Layer 2 of a small transformer language model trained on English Wikipedia (13 layers, counted from 0, width 128). Numbers have three digits each and are written without spaces.
Take only the direct path to the model's output, skipping the later layers: a vector added to the residual stream pushes a token's score in proportion to its dot product with that token's output vector.

Output vectors of the tokens that the questions are about. A number n stands for (n - 500) times 0.0023.
"ole": 455400332488576496625510460403624227467420530592481313648385420455219322435711376421469455755810335688454514323444394586317430737343643445600510505432456376718388618560285552560688405547651414733284140680505685572376494676317609457449544757564603532565384568536581463535455277367762458834564641285576372483505575682352417276528564225546706359517641438291564572412533688690444571501523
"ourn": 427229556276375529753385572475913440611386356469195345710527495485368661399420668479600531573457584585628515087851519645574298315439755538575412727322656453373502530349626575619475355493591565494206420454511480653350582345436377374776641697418888647507362577766296470551628443489489304549638571497380788587346420373450595701404486571265520660474573518497453577485401396494345498394265
"D": 390624459320565532504528500367630525363551527713365619593542461662598350512568720468577558573390525679559732692412447399543465571648610433403424460233568704225545519356452531450629633670510263331324337579589500558540451620436395525414501305431596466486452649616501587512346504557375518599274635574414466504527392393516501664541494548481288391599612452422492277277473508738507457327714
"s": 664538377782471636479580584479482427536633547498464437757486506431587600437615558458582293481748515325387663533341635658482482353680635583437226420370551374599390543472736460583336883292362763421502506621547370305554536727549328463640408523541342335387630573340338479488291602478555578403291697515328286642530477315707593163408330456646585477475553624679340639498275235510641607706188
"er": 358553400625474567726093477468560321595554485448198333684386673619675493430776485693443504441320687205437529452665391424508267750610521444474586372619571414682398553426577452391550468548516525742470643414406537567462504646512641451611518484605252471432698791277355372487672530431520480501362403687261473667523302571729444341365420540309319517519504596509432551597569756379555381505562
" been": 559174736687370406647478613551514214585488465366315327515523868433440368423472610227720435756455585352623371467848626509579725269366481514541677456421449414464713406794541220590543608644249295571087368563644408683353629422608149613490629626165458453468528614580519602528556519770568347627496625567603661350319603461349116528457573249597640370544639551396558472207647637588523642344462
"ared": 461463464193335355776213453386477397427385318691430554242200726461335454518373711488760520646315455697397540585697444456288537543330649503672289570493311538345420466787540564402543383919472460365035684771366723285295594442283601503453614607378622716577653411494278409544456431578642413774548624317528647503806593597562358441523713461578471434629668470455649414458409567783546596512322
"oman": 658431644507595507641252563247489234374375526384328544340804832587373306476600589428466485607433341525290856370451705392346538512603676425580376789536175538336624541765588366809578463484322323684343448442405670725236389579569778385562520536252524845483390582545410368531762213352285325498531443482677581469372622737111709347625507619706615615589543566312552197398406512768394576422512
"ts": 497698449593512507595620531460624449446451540668094485202357182255696553427462470381493596762483690512563259178437564730184290687750247954544465427468609857226265575688675373685820427361667654498422525720710668777388400609579404527172503408410648468740535326667471472526345322512507600658474577303556500251406512488417503177533367494604445440503625631685446506447398211598452614608339
"ures": 590470637698584471840667375798642204527549418501610302530510547421348489072426736619424401491624846523497200426384535724389399632281539775523560749347461592472580476857383254500684520593406602614015270566547864679379645314602320326615197699544581488434538510314267323530634258482565481335277643545349635616375501437428635496589578291591566407510572597515267441306356531729343764505437
" career": 544340639555407267821198365354343467485628791407264370596518701477183251473523374106603504757554824537527608387808532398690391369508577688614546741192671773310421728630627651695554540325701306429465227574911724781444509508542467406819546545404527518387226554387382313563542383428392324331580675827312656129582695372574469444407433405354682431570616321379527408398795210474438839332380
"ences": 701389554490271405939622303585477413310783526497402431352497697715522314580256793214352273620524809236357219453384450574188555407506553553516658546469769691444623475633712340598638340622388601848277424567572668972171617605607604187534636448402662674511634665706487445554535357287521364555358747227516455544541370501517296427580568188511328419723555488224348581342529310359608879402347
"oint": 613415521661695513525564432352625556625740517602385460813592677408304550130298628458342251585737468634529527292556456731198255642275640537540379424547516450199451631679638327427652647574389356651098225324692586455269551275508578374499753547406653564338408584802315521548363502670466440740887279157681663469522503541435435326740429639388541418385716516538545492480709404772273462538271
"hed": 510490672650471471484441349388370650586315273367213494316484695255444262344192649588582713651413814891477586444792446534488444465623515505542301569462462566675450460621374614617518118822510706371429268616565809510371699624462378606493263592675497603230644236430340463532425387343400671603538405485682482400519533610494483587715463297505487593668695307259606145267801748585461587455409
"ution": 245528444297431381570560334561311264517869512635387215551607517527438329139462625405291337493449800434349577595808477384364434451463662552456460699478301640527498301710566518801577674738624698447297595671450597643283591141389408447665631287449499650438420629803590427557646337413340527619377413331832219702540546441621420207587553583302536130727766525533391413465546528856375876559372
"by": 324536686547556323714450494273670217592506485556408488597560581626204362092573550498532445269402336544234615402547303688490549339661534635429502406521423580511675660402400601492672304717507589459348534507524548370366799566494523673362450631723483490425551094595289486506139476515590362714343641692799599543460450524216312406351421771472635746584658574549721366481533227434493744649631
"hip": 351443703653276435310745624647426125717483643587195352201626611753474619281502652598284676891357262608354524532551580693522527413491298485413694381622447508453571540386566591801697474623728596377394329258857869576254584480577623341671618734445396590294352550613320288505684173470755469804816292290681780019306696381514645656709452610486422486487522392140294087221502274430412658290629
"ime": 409654355149760431747520598774758238546335320374474377553411419414175220089547572414718420433823481492501486455479621457371409609778521636568527864611460384284492601704531311755277618640581296280267309525679720637440650427383534511808567546346388581640390399426616398515398098714386551696815425589664613683697301668484455386532689426534492690564566553441287501275529438441175709335391
"itions": 303286704489565370586573498680526450243573452881321269575411550626445653137726641292531393647528844458495580176775647445431476351445473606480358844435666669667508267644546020490786577339585522453272231362489551636256641624659583286632666321581516425454404527740436288548477348355564556635446735609411450650599736247485526273491451247663541408477490385389294643646535316521463729584518
").\n\n": 698234453487534446463454544516389506717881516507176510396547363554565478409399479455627716637528790443520574715423595516452129344340299605703361370418172726453717443791646318463941446326308526613278507525582501480451698325066228391563689585470687699560454780598498298545661464460591467658449690347342719743691356389043479600486520265627492497538607576331607478395527427484365702367431
"im": 339502438308530553474393337759648715557495216520659548660354519472409273228601593578670379464532337470653378595519457483665498656637549596601471666711476261533377421592597396598505624416473572590461617502284394618367574390151570506516594518609316495768449506505570551497237183645610579462438424482372667502709457335617563396488491623422333672363545697537345381524541584397339535494588
"al": 454503397446663565650499684522485435410390272464469611655530495652575446465460452471560565208306409707382541718361341404492481412445741483728606484369419261548189642548322574453492444517463526585454475454625441415380563708586579673647404653861372321529383633505625367493540346346712437513357759299492390417621565411652374456563261680589417443581555425604441597553375776499624470483386
" born": 717168477402192277473409521362533631444219427520218519329735724661336435438268485503208519595546626601664822563624590378720615358494424639507192498536630777434362547715750483598506432525376494511437498845323345397196429350464318300588453705471588647610403398486276414538711427450364378490643512455583773345433556632232459639462678611761742435678550397404596431490850419668517582333555
"ald": 515360389458285528650579331550625584271545401430262476523635741386541428413588657515661703637549259576347801601292590594428564339409372559738585655652482334467661496468480606655649362489473354256386628464712440435299410528539534322597426430688681665563450528730267439532702483368451400585240709395571670385494485502544395328375563456365622054587708450416646082544465585391650788330711
"riend": 540650542490572461575445486324444394327582393525436467404546770328365612588334709374456756376520531372400577371496363655391324289568755527424651539392725716604580384431627457804561503673439494679355309522477633412334366199457415405578455587213338475688508757656329404540833333134348263547765676479672901348565757588412582508285750496617607454558641525329716430381518118331389596440606
"ence": 483339521391372417765655388529334406238755607399399384348539396743419435416285713304311292590453512334585458402467335665226420601739532413432755545616668550610763636542512394642542306641243582853417507574527665875279717576575584322677699462525551639660594604573562512532427351362351246761546711044539467622489318432536374278529632560372675368747549486402216645208689402249376794507387
"lo": 445537360731485521551544361447601550282366470481490347702397622152144446331574434476544485545562511230204724606249204734643534424656687487507495530647318329367512769346598416424571432413498453512300337794761521666407752584271479472426495467763605910492412193611302437535638322705488443675408530430666574218138661614500543609482656295635696781516687394344578446594711604507551659390305
"i": 489599413383430655500355415515426598652544539535648768506519638361503610556532431438460484482352612285596451506509394562451548556558395391619536660635312540544506675556503529429428312459643461532425695705365656330487209482554672563662500478671287342655523319454541563497456527793459420636226559593424540494679370343602535373595406475617445540422413358531377480434426518350460493510457

Each question shows what one neuron of this layer's MLP adds at an activation of 1. A number n stands for (n - 500) times 0.00066.

n488: 476432370511377695415443436614327450581598613671636457444591401447533492543598506481526461544551412423356494557454389508630444534563485624503284442653627356620376414520517512597610497732539390521433656500512293337500500348574372587482626486452557539503467500543444528284426488444608340469462477585463403387586580251549539338625545650450619650413387641524359511513399425552477652489563
Which of these tokens does it push down most? "hed"

n21: 557491615614495505536411589554449502556404599567519477585607439419469475419475565498549462493489527360526477358439434430456366484470427488678617605474415502472427509509577507580586654414593543547392560547585554559471435390427407438604552516437482540401594404430526680626438395631549496591428491561415373490571455578535448603385482552545459715493526378424440436409445405518391438498465
Which of these tokens does it push up most? "ime"

n58: 654456646371538483319397640567649402342548472485517609561251464534604490497551411447407456533523471173617357549538591263355600439591487349366637319526698639560405582361520507517716651497474587440615414737472503453483509503607479558470513519658481506434483219531544422507465337452374471342511600410548326320311389598448542536503445705595490386442669401711462503560531671640408629661549
Which of these tokens does it push down most? ").\n\n"

n299: 617453565350435468524568533416463486612513570556477484570571610486594436486574282582586641619481522508580414478541752532356516450775555552394398379479547636337548551514387517311379268484668497566569526434371539419392600492492578613375508371423345453335622545603494556519506563412385428543527562625427510598555600578391418583459610381416376516458481554405471519545584544590533516451525
Which of these tokens does it push up most? "hed"

n39: 328539571575472423492480391596649579485578317572476565332323450367747418546515357320647698585627333770500346341496658519529579530519639179365628338407480425449507409573454388496585699617526377558440540403468508665623612603587532313590667526242669481275286568655336500244426307399419627357297575709493422366589504655687474496774368711448567257612535452731669489437737515605569577410538
Which of these tokens does it push up most? "D"

n158: 567450527330537494655441553532500447388526568559585634656523495578631405500452500405406308467492430516522602622549556550422407653630613535500566442455544444389576484590423528483489670469535404472566554511337592374591474762452486568391445403460366482508387545626622651512497662511544540666428562460578373565520425643397630565467430344560449518532464608441424360405331514487492469216451
Which of these tokens does it push up most? "D"

n138: 669324641382581572573416322503452437344362618573415529540323490363716497516617463415540524520160542387460618458597452506313621431571493558473510490471420376431430648337690649524507558587366319503440412415432540530524534581789507321440483510494474406417547574399427580393556543522615576379565430500709709296617586648481579404567468437513554503513578541589506574470269767666455404314627
Which of these tokens does it push up most? "oman"

n15: 481522465463572612411431373384324530548278475548575745541385414574433438391342395575754569408469429622527584553435560593467550621450390548476497475426448631595537624545489445581511478694357612508580481554592568429550337530595584658554392453568503539376447542465573589364320513385487531432355458456554445440658612439473508574583592438559544510591487486568487447549396527439492571500305
Which of these tokens does it push down most? "ourn"

n197: 444684457671386473487624487578429437513472386591554487451507432688367566526556433464673647304484662484359335404490620569639554453538588519541399384365290449457320388568315627276591641620585541487503570462304470566339518380414537393539529659405374569680720637594612357511562370327614610696518573736382527457476418653612372436458497621342583318475578423524469529571384581479568595340381
Which of these tokens does it push down most? "oint"

n62: 690632620500508520537612601424437328549445477518520535641523293453438555381516483388552450368429529454552567530494572629443378427645530511554530423455381500701561293666519520657470441435521582514453646558472439483354316411417571452561500468460535592544452483416569492466367626526492629434476356638415477480377470538718579431633574478479346477352541331584466489559352557592313526426551
Which two tokens does it push up most, strongest first? "ution", "s"

n277: 571310428400521488623500556396421419503503492544473497357421576455472472509460424500497458456421491454624380609485477582480611641549465625466432457497580500388571339719544382417559391661631681314444494576220551664458591557532577536559556443594566537530533545659429629418484612469428508294561589432572662554429253422610489322391566402497575506599380479292341497508536599486564519593218
Which of these tokens does it push up most? "ences"

n193: 533518478528456359327567369591620594478620386649391361558497530612545526502326513567467521477471407458508424458463400476590473346684367396455440597385475517666359500428508404419465508486391531510442693486588553490588587518591453582533513456631454447484580425372543593523558558485514531407593559488416401357497470552463466723495512487562618440473580379633409593505536416516517415612450
Which of these tokens does it push down most? "oman"

n46: 477471382519370455685538506500658441677486628497345548576455463401371630472580387636387544442497523619448752424597559436440553566537342332389431443532430332373686370389411429449443530614558403454406565503563553468636503532545317751421567433467475362611595438454334449555445517425579403550484438625573354550418547452457522404661352381396468478497594574602358520453626511430392544596585
Which of these tokens does it push up most? "by"

n451: 549684467387604484442450627489426576430418387559458618500589730735635482588647488576436420567579307350343482409422667313542561403412672408640444660496462540699462511674299297403288508433532619507518423704519492329569455367467706335692627355388507557528339496424368489563389515561415400612463388514348596386782330778625400544174265628784538628590600737667518500635599474545592535313493
Which of these tokens does it push up most? "oman"

n89: 516394443445543492498527542551593528376441434502570425440510567433574450445515371650456586388429502568460475455454426525617440510436562504495458519326434394462382561510492467500452465592565581368485533448517518599641619535589519424518590519548469429481475658433442523455517438558517546488456463598524555573554470586478554562600485526491510509394635520520532562599549532573449464472557
Which of these tokens does it push up most? "al"

n254: 413500519534510404507483400565539547552555521551479443522523502481429500451497538469500483502630450563625593560525449505490485586488497435515578502498539433527429510534593502481620531489533520548391462565512488557458492526526475531389459483605584515433533577464534565595597425543489516634381472452449475548545424621465381573486541444487533461449448570578500488532474534451574479519458
Which of these tokens does it push up most? "ole"

n4: 614440350547231518604555633495532520405613463550515586375401357554567470603449170550486526537451690539325503572556508408585609516555556517571356450645480546245484508567438355620497428439535522514478593549302412583633458586456509517469370533467473495505396558505503434434518424432686562459432311541569311557429486566542541629529546582529368545383425506537412445609770480484608535492408
Which of these tokens does it push up most? " born"

n251: 507485521514515541488379633359513512490472468475723553510574542587470587599427412561593430628438476548424681611562467535477531488625436544498633636564421707559532546488348581454458490542600488406528344564551570597571493568376364548498498495384417516603477439527517567558435551557372488462516614358556441522418490603577585443468331456547262528550522533557367450573450578493686491505439
Which of these tokens does it push up most? "D"

n213: 459581509664715549382365439371542691497500643300517573667277477299577474387516441478392583456360444378351526612627608623468585358635530324509571433713544516514584602420681580441467548681676604405468434471326537466348594675592640528581517366607575227484386677531388677602461866451487484507563523474647583407394282615513603503375510541510510385377690600472478480685462407538470370547517
Which of these tokens does it push down most? "ures"

n108: 519429430412341429341491639571398572643494526503564415372449500700535559406642639643420361627598581669540590455396461574488449408566294558566525487466419569457466328375552421417546573430378387367568427408545562506405497629320484494656773494500563765462769471692404596555360543610459459380493542631522585638506650666634538650480551385459579421533671516575676536586478436624506520431555
Which of these tokens does it push down most? "al"

n380: 685545609318650395624660590510414588442666611407400497563529586567658656476467514478483610289393520554590483697242480537664567550439566483426372214576378560514717290548486596381400365529550707434616482500554742419596481567456287479538476621490480493558401418622556443578288331420569423389462413543431634324591517354272560486542547497773673503440613436661365683584486740587548680600350
Which of these tokens does it push down most? "er"

n410: 453499516443475557503492506513497544469504537509558530498439522581489582484477470489479540528512497527464523502557492458570504538542440526508541551512515532482537534512511524578514577510472543513452495500532521511477493430522563489487486503511509494425477475486561523558504540502482469492552529469485490527494504423504527592490521455514563555501498528524538499459554400547524550521510
Which two tokens does it push up most, strongest first? " career", "hip"

n148: 453453403639449497485364525644465544387518608491427543631529497416556509576497437534790402451420518322593473518575569420550497603536552400309722316712590440550568566543568341362432532453396640407396481429417469497560535701644371367494258527425700476431456573557484431382709509515567755503379539571685534597539350536515405404598512429485440418351442617546582461483635567439366404391223
Which three tokens does it push up most, strongest first? "er", " been", "s"

n96: 421569454518772398696812330600456447584506454457618465596480318662584613442566570527549520314494573468366614465493360582614468256647272516591193411564559427625422497506500399408503440571547302572434383625442629546403506523538568463526513376484709394368336574427283490603369464516463343532471421497408551646428493327400372592467532470640347571384442436351413612532430607601545639679448
Which two tokens does it push up most, strongest first? "itions", "ures"

n495: 588474506468542534416611509469588319384544498518361513533367506487713490427588484486461464524393502553539420519390422600498561452717402421434557545490452506489388538526346460353571527510559385526606466487493410392601506640475423507476513519487481471508455531615612536378539483458525485445564584620451398544536511523541490515486614524477533568492496529530488381453516648520543424385509
Which three tokens does it push up most, strongest first? "D", "al", "er"

n421: 547674489653535543505480466570449564461423551577472447500508544463451479380505528482595405500488500390449517576367512467613550507512276541587493503375554405412473567548541400358524548401557540480533528353462480540475559408524393753626571631469583502580437380323520519547319361547530432564548436533493525391487554331639563486405649591479604472479439533450315529471540469409502613403466
Which of these tokens does it push down most? "oman"

n107: 498507412509492490576628554638662609667474518559629423562444456604454413358491437500600515473545502447292517462508500549521566315677537423500441413551478550667482402495524485439298548447594359632568548636439480507600441515417553485406532419436512556562397492493429557344513590552447481453425360441378448532469586478575545564573528502593465530599437387450451658476361411555466472446358
Which two tokens does it push up most, strongest first? "s", "lo"

n118: 453416599356644621455582750503500297447560384491359457675259543419494650451388363534527476477539679353373536611357506727566468455617377602545510455631534362313503689388454500258606500613551586477407565567669618436510497592458452387493500118593394436497463548546570406653539284378748484571507513558346369422639587510448532419420432533484466396542701633423620428704398572565365553444546
Which of these tokens does it push up most? "lo"

n278: 349483436506571650539427569467496522341436415400473314366547417372533525591434507434412375517531527532515440284477488457496502516510466631465558657451465465539460462449500526500553434514454572515461500504480452476496286386529502449561429462452531510416430478566552431522507564425615510512488525374603569397401509504466473377500415509504513500481409465598486578485517568532462474389580
Which of these tokens does it push up most? "ts"

n249: 411463479520610414589441500727528398497727601523547590432674309519471377286553575455366428601453717437469512578468533647416476590634512566508534694647531509463430446328500550722424441414562342378436425474456482432603605578524538297488564521721403389554703522619561488568426564438537477621593577450624531419340497509455424408684473662384376535447482366406448524613599452446293733599500
Which of these tokens does it push up most? "ence"

n24: 838698391611454621123436504538486564420444597612477297626551451464674346602388275604428313576496404347608761697284591715314327534452179782484540411495581491801632531752442298598295330382483397774856449569338387359482438523513263802473419326275452500475578339458730239520770580444508659548642335642411303750289572522570560500417548361440532428418389578488335566653905465458421314438535
Which of these tokens does it push down most? "ared"

n405: 504468723381346507618493444453717493327463477425370390518619521493523446245470615403469589556463514445563463616537826396652362370329580521412409595569433287321503394618472425279517579421564759500487357356561493624604523514663424507704563415598608590484647281409387558339463500490596396195637391224503590539478320428607604660403497637410415391520566543607646367386397448441679553519362
Which three tokens does it push up most, strongest first? "ourn", "ures", "ald"

n328: 512493534492440491459431442576531520507451530482487535425494482491364385554520504579484533523522531559644402422524478478579570505491555420567463491527532425342606453496437593399526487485493459507544584605419419482556579385493465573445479562546433517571574567437532443452545562495528355450554481522461469531559443542432536547424481489530550418563544498549530458487527447396566463424516
Which of these tokens does it push down most? "itions"

n369: 565515491432487461613409527517469435527640505482477412492341594470556614578533391461629533356404544471642510558594534476432495486478557573469443588397475486515532631453416528477611569456624388587410574498646558515533512467611436188460582281450586500403467401502375425725442463392542476445484425526426434427396585679585422461369536458531593477386598457477500561569596576539427498617507
Which of these tokens does it push up most? " career"

n25: 650264494395376493517584543453460464563466456553573388773279528576601473528667617674493493607575372542639334542541621514450404401573457423392301619547647579511667364549557365592486526540545264425459314537540439453230626587524578507575329372503514354513453412510267593779414489473359534386399641664519484749310550774301476600602393582510446473343454132282547444487417521629595426530745
Which of these tokens does it push up most? "itions"

n203: 359619486626530396450693468495614702415549490415522548400430404560426294487464246517532552465575652600465534390427542461617477425476717640478540368582595544441346574407479525623500497612635373605588569616455541456478385319440615426527511660529521423492541464493427513557517613513602466396300356433449493503525410447563410552547497573577497482547388486405449503357620495590383457450524
Which of these tokens does it push up most? " born"

n360: 452503447440514491505601414447488483456513534524438488517452534549477592580505482462476461443493606601455527510496540442539440556480450517491448531506471577533562492391601535511493458542468462479538496421512509552516484470497446507359491545556435431484495523569436418379518495490507525395592473528586399514597550404441488435383513497554586559469490311500383450519598522476444510586565
Which of these tokens does it push up most? "itions"

n20: 396546573431504388468419413516707492582464614593560451420573686567476639598440687588429475583544670492083326354448637664610436289504554447686596769772124725600550130323475594358310462559488532350321436795741542466457593398451448845324450355460468381578398393288462500291408409680363444423387524452455519517917592374631349476392500584642525748488554479577386821410454443620394637508475
Which of these tokens does it push up most? "ared"

n240: 545581519395446300452447573446463558521452692474524533505441533459430273474486643467512515502495553447395415565527353479388694631558526407532531396593371418490467468519495588525401476534486530388439432364461498596536544495435537718452659553477445514409468415489476634492437467610484464417552493491459628555436605417474500548432436493624551527464512631522545528637486404478654431537467
Which of these tokens does it push up most? "by"